Layer 5 of a small transformer language model trained on English Wikipedia (8 layers, counted from 0, width 64). Numbers have three digits each and are written without spaces.
Take only the direct path to the model's output, skipping the later layers: a vector added to the residual stream pushes a token's score in proportion to its dot product with that token's output vector.

Output vectors of the tokens that the questions are about. A number n stands for (n - 500) times 0.0051.
"ining": 432298582496452682388532475558483701630424452364540518486604452530504626478393633418613447353574519538449433535447461643577635451451373601494504482471435506610491359555476381390570434408755450
"ebsite": 342575641684735418458571667601394649677464364298386478445558615700418643392402623352478457472653468490426461542252437529605385558821621595537367318381570649339468314379234452553611409652615351
"hip": 450520840716376467490521484734701526528427350482423574531627436580526602368454536371691352497396588582506412395663596568481439316550480435401427436353418517435548539367554450502537334594561440
"iness": 437495754431377566371519698663572550598602468446420543379509355531486468445441450272671510477293396470697509503539552617528571400686498473336358462507563673380426483334457504352627572561602567
"”": 498434655391528502325348583699561635587392390491522560526475562606643446558429681513379564479507449479534543510405518508532440400536651593380597421280577597357789398275558507386273458448577552
"ative": 447290589594583410422424475533433687544526551484470405598467416567531438473450373510406499459464688707453355521536458517491511607609319715606410473414649404468540374488603401420493636479644497
"ks": 534365574355669533491427511544378465596433432446344407330407466583475433550784452403709472486542463515575565480523602472565600367608301572403503506528419558478551646374550622427533366481569682
"airman": 482454797579599573563561546611426691608579415486571501436771594451450399438419261406472416393333352566462413487514442430571600563638630464503349391515298463413458498428485473451711443631698381
"″N": 468447484373458735452478613523251537497595684389576509620432623454525353346530534483482472448438346491605591530423516566514606595558524451514623277583584488443548277614497364621435414472636480
"amily": 491449611491414334487463435504555747575574469452488567529480580671660485570487451497543599473606199611424608578393562604535458558491500694454413371353529490391451271249328321509654451600718497
"ed": 529646423599609458461290506556506525459615521527400541526520388482391473434593631384622381389503591571474296538572344573486583454457480535439613559483638398509400519639441541364415630517554496
"usic": 394520612479469442365462605637509581333352543466462543502460360557418397404260636497584434479505571556675469490270559601462491503538528696392521421378464518598522479464437398624692528680755455
"gin": 508339582472524474377562552545457415329435453521497468614482467671425662596459371414534255554577387591459357506413429383660658432605443527532514464381624620535409485588464538643461521461599717
"Personal": 533419541669587514423642452645366485373407438534571405575580611571497486359564516524525461467546392490452346538461476655410505513553551626540390335510567591216469438605573296515589434665656361
" Ref": 364576543540472771508500590415338535536548530538471542365524447527463630536474556532439421402432607636441468426398445563434498525543473545575468431345393647537476431445620572621479327586542437
"here": 237467574459578530436563607407523454389513372445581365478457516650607672513458610375471496678499349449546532618341538505537656396554626560481532444504622450493569344194429537495464388657620591
"IA": 283491514484486447481422510578487417419528463465445381369704560539617592439466496463540498541466595578541502475465516602394503546615582631441453402544444458380540584506596340636562526494576383
":": 428622414579502425461418484650564620484722547438681634605398492505430398326658492565486441505586541414563436553489485420419462505528445524429395545363614502533441661569385336554556416372461527
"ful": 419426645400593523413510516744489654636636429524409492513667356475558454411450344328461565469513608485574148596654458558462563513472473370428612498466525583336465410519536327399709563589599479
" B": 635528400545452470546477471477488465558522572473494463473514481427495488546424467550489542481440511495427509493454571572484423455448488502566468533515510552581579488543578555481429588427428489
"ency": 422519705393361460440545688445550620481526715577366579429539573675707450513381539373448519340459583733481459644531525345494651527714382687535339449441491440494348538352394443415383387421628411
" transl": 476474505466596568380410591509476579414537496491464561603424551498466635477388532437442516393474457589439454556477525454442398630461475544436585433461456708464498456515565514580654432576508428
"=": 447587578518507394448487487487301548535687573245637387490504446574597517384537493442443539534715415400551618546335413581401501645637395600566386455588578614468581413352389409582477509510578440
" Div": 532479485528469417517548583610347540446584579494541471433435529532479475473477450512490488439426326546624485540472533498473464464606483432538608447460413651606438510580620387555513419547534422
" Succeeded": 795480525528664828544345471547316514312556377547463572391509775696526515661553642538353571335557419593405306540359565584486591489709612538552346266519348598329463359478379501511435279562647225
" themsel": 402268815348593710210498628660337878401421415318326703360692726737609498677364654331531405375326446677682238439191548509540580520766503489642531027375477874314363317352339214587652431807977379
",": 541451386609512479430463588507541384537565529525595521592370528447410454414564531533505605617593588429486620587639519448442558498464406407385377597515518439538608616450437418360515524406410470
"ents": 535512538517493577455394467365291573578392628566499586448509496665499576381527438396658403340566566731518577516428563402611756457643496611409414470461511469486449582399279519351435322444665593
"Note": 553458736481559486341487386387393482442581474429636454435398634637607524359572447449523609554517562510470483389364398292471557577621539531450614369423437685473464486515532507458602522591586494
"ected": 445456550502514588437417561458502628560563481538620695586354417517595539358491566352480394491424449528511310492502417628349491546567658548589660391342450438600315364527510532354520536561690544

Each question shows what one neuron of this layer's MLP adds at an activation of 1. A number n stands for (n - 500) times 0.0016.

n9: 645604494339466412384452415305381755536696466397716505436465164505365680567462295297694366485552647650497521521455726534591537389599658566358554441545560578481447660302507442390494520469589529
Which two tokens does it push up most, strongest first? "ents", "iness"

n66: 426681348460480522250681572635237530637750224471721532482378419555503450182683764321359351412489495268261341674684435551379646319462597516535769374623447182510427736549543531548417590757721514
Which of these tokens does it push up most? "ected"

n201: 501363558570528502337684669531320342281495249495467287452281631541646450271483686399348677571308684398583737507713405653523616505379716502603471525467470393518741576585447312556581486633572288
Which of these tokens does it push up most? "Personal"

n246: 472398639608564473390486508557527516503423451590445412502699553457581515403526767564611389494539472454340736539345569424438593517448215532311405556718296537418320733499222524479438601767455461
Pushed down most: "ected"

n56: 550479377382474615478610348332637550514487666695539508402364565444422544558385568493466605406570434721600461515596498551409573609637574504460414365597489266455506581533608545452406410400309474
Which of these tokens does it push up most? "ency"

n107: 589575403509630457583629524478677413374325448570451750684349532381486518411568436510489520157524544436558635352265570325406221573661309538530592494460847581676380604568334648440493587246706583
Which of these tokens does it push up most? ":"

n238: 370507418369522623614630504668534443586527463575420533643469282593615615515671493497608559518464582443419387463615295456536614295534328609393427434459545457534432494334582597408438531462598453
Which of these tokens does it push up most? "ks"

n253: 511530370396508451741375507502410596454463412465381496434555477573425458487330385511577382503394456440544431424485366607699625567586436731673452474398656471510488540658583456621586508547419573
Which two tokens does it push up most, strongest first? "gin", "ative"

n53: 423687430369647540425544485557609487548645440369465625408568495462628578459549483541522527383430679166541363545541559480558449408572563105332490750687479531369416623555420617358434682349480600
Pushed down most: "amily"

n205: 594250437491696699582552493477673430309576431560369698229501507567296313379595602776400597185812681722469421415360621525502448513461582570587458482208547387759465433350281698651516601546217441
Pushed down most: "iness"

n50: 417699568493481327516559469601603308446523722509415622519531528412463639633534207485585317531519454612333405326496369505377524515549658561475523408517370388393576573638544437288584439612743613
Pushed down most: "”"

n191: 487426552377735708664493522511602438482610458565477455446341655583460409747382521514302485386407561425451427537487403461389670434525329549702442705573588378598520388549584541560379471384320516
Which of these tokens does it push up most? " Succeeded"

n16: 397428488548529428629472473550507300387723604461506504365418682347579445357416683683483532446625470595401509292544480509318441404634523533589410452560472370323748546411540521654568577815333323
Which of these tokens does it push up most? "IA"

n55: 507547554376493378320529566601493372409527471572511388367590473326574697540326469354522566548331407514543608427512751535533550475534666490455560561529476445483515453489438626418546575503514471
Pushed down most: ":"

n245: 446419441362527415631729436404607566568545534464364593582445521618695550512506405571435653588465448337572461474538459592577334414538587477427379439637521551469469436415502464482371447563563493
Which of these tokens does it push up most? "amily"

n8: 379511507456759563417765506555399327487693540412401707503580345423514373629563355524344566381529741468463571374606405493568521408557594256532437433413369609343508461587510442340622507633606663
Pushed down most: "amily"

n86: 495505482445412454514386598445552562305594584527399367558483592609431649449416559476552561429361437466425251624423471485461422780401495691468491352622437430620504410697563548670609546692195487
Which of these tokens does it push up most? " transl"

n198: 481374698713611641361602352436520477317531538598542632603586469446391345353633620542404624535678405513291583523551436291463561408410498490391440424654504597494585402459495486439562453545604442
Which of these tokens does it push up most? "Personal"

n242: 388603423520529710573545533518492475475404522383603327434521378461423376654601433475469468453716492425482490513501426525494770554538589216410638381538492533514856242575550297589393425390608601
Which of these tokens does it push up most? "″N"

n41: 531485469305634414463490346577484400477557591585442625488426425559695472522495433524463518568671605481509461450532483579508522402499574618411381645541555611390469594401478471584422448278633421
Pushed down most: "airman"

n160: 530596332407655356449542489536329516543415619655408265259382300599723883492536687282486260523416428530526377385248527637479295781369605729681543574413547530367483792645341582497627483519592433
Pushed down most: ","

n40: 448448287574468470419499381546391261425614413303567539444699654485487537417648472576552297485324490439623495435553563719476532539701687444473546518651431339523553449600701539594359440519388570
Which of these tokens does it push up most? "IA"

n38: 520509471583456596545391435566575425444545517603446556607483465554538421571456315678407544453604694575586512534607550555455451514547426388473358490472444505355504396443554429454380670352457574
Which two tokens does it push up most, strongest first? "ative", ","

n69: 560440507317455555481511449633437517528520425503516497601646509467343422544515618484423315594375545484624418548613454571428578573588600522594400370515635375555644492371465338530560387567491554
Pushed down most: "Note"

n142: 532611608534384555612467381365504527521530382669302327569401434605245544619529578398457485466679516422512549513555259478523632542470493552315557610538705431538468419616591517529423527424495485
Which of these tokens does it push up most? "ed"

n75: 508524469560472349381425389684569571438450567307485531432491535511483502306405432643388459514269605521724491461194622589658570435594278625496403711600443448582399451608557664526633662516316515
Which two tokens does it push up most, strongest first? "usic", "ative"

n62: 520457537499461348536530501493566598521578566500677420609405443670458762597494240276616453531423352588322254375312425704553529338306503724307495512431580614524424599545654581411446584475582595
Which of these tokens does it push up most? "gin"

n252: 525508514514317489672481463652648466405365672345516781485628649475606211468486786600759352550433762582469534548549282371693262429369493229372321513394469493551504518617384598532468389546496356
Which two tokens does it push up most, strongest first? "hip", ":"

n145: 555491478481453461560410480412501525480522549517452385384462592436523471526507464561414512531464330561610529510408582402438482583527459374515602503517341584598600625585655525615438557690335395
Which of these tokens does it push up most? " Div"

n175: 669444338546500377894441543140254287296471527677562489468692532532420365316578760405490608329430463470453649466545356487621447566730641386263531613603471402504700505532698601571248405633645421
Which of these tokens does it push up most? " Succeeded"

n109: 673582453646312614347216629264643480256514513742318466502456425889743439179563511420612588508469230223550523516491520446309593479512502504441408480740512805507446613433261660486600790466494366
Which of these tokens does it push up most? "iness"

n32: 479538388536535589664479446681336408653409407559458475497355430493549361661634484579507425612694489337361712418383638470487323575542347553519638113470448655553586565506848486507400587329508352
Pushed down most: "ency"

n180: 571575424629569558584351749521446454422418364630229489514552564521450554530618378478506492389603510549390354650397418569581406421563491436668520373507556475509511398587574638551421570374427451
Which of these tokens does it push up most? " Succeeded"

n133: 342491550765270528433581411649332739718668418369521548659566454547273517570480418519430326431375605455329418560539452595641593489566406479585462389691376334587588401310578596566495480554524456
Which of these tokens does it push up most? "airman"

n54: 546547620510417643540483372479506653545599498479517525665487332499415393589469743363598559435410673463318647584501481646395454367271361727470500452497476558541455518594553427521418341334459581
Which of these tokens does it push up most? "ining"

n240: 497388382450624326539326428380652539390567590511472442474479456603676691613611709502636602516579356330496512762324502428466502558370461373421665252431576708558459387584446529541377264481648519
Pushed down most: "airman"

n235: 491542347253699663594628381553525484409630425453548626613558373355614635469426455555328684473474482544194499471539546537451456555545555544542430372437551541526405435593502382575520581354517500
Which two tokens does it push up most, strongest first? " Succeeded", " transl"

n135: 431509492572485550590396435536509510474388575551616586436498558500524507611506360650382569481470584454579596734480744472502467553526601376528469460454685506469545349452373375304203571390423631
Which of these tokens does it push up most? "”"

n120: 610475350597626383527365630517605511491595537535422542585548433552379603456682374671374530359421421324580502488420546566628271529544473493329546473446369528561587654641520324488462468447517606
Which two tokens does it push up most, strongest first? ":", " Div"

n232: 364529493443656447444578473681515437541740493658410611485418474465620534487489346517442567566453572420404408383463520501522625383507527449450520589556399541467418444570466470531552475510555499
Which of these tokens does it push up most? "ful"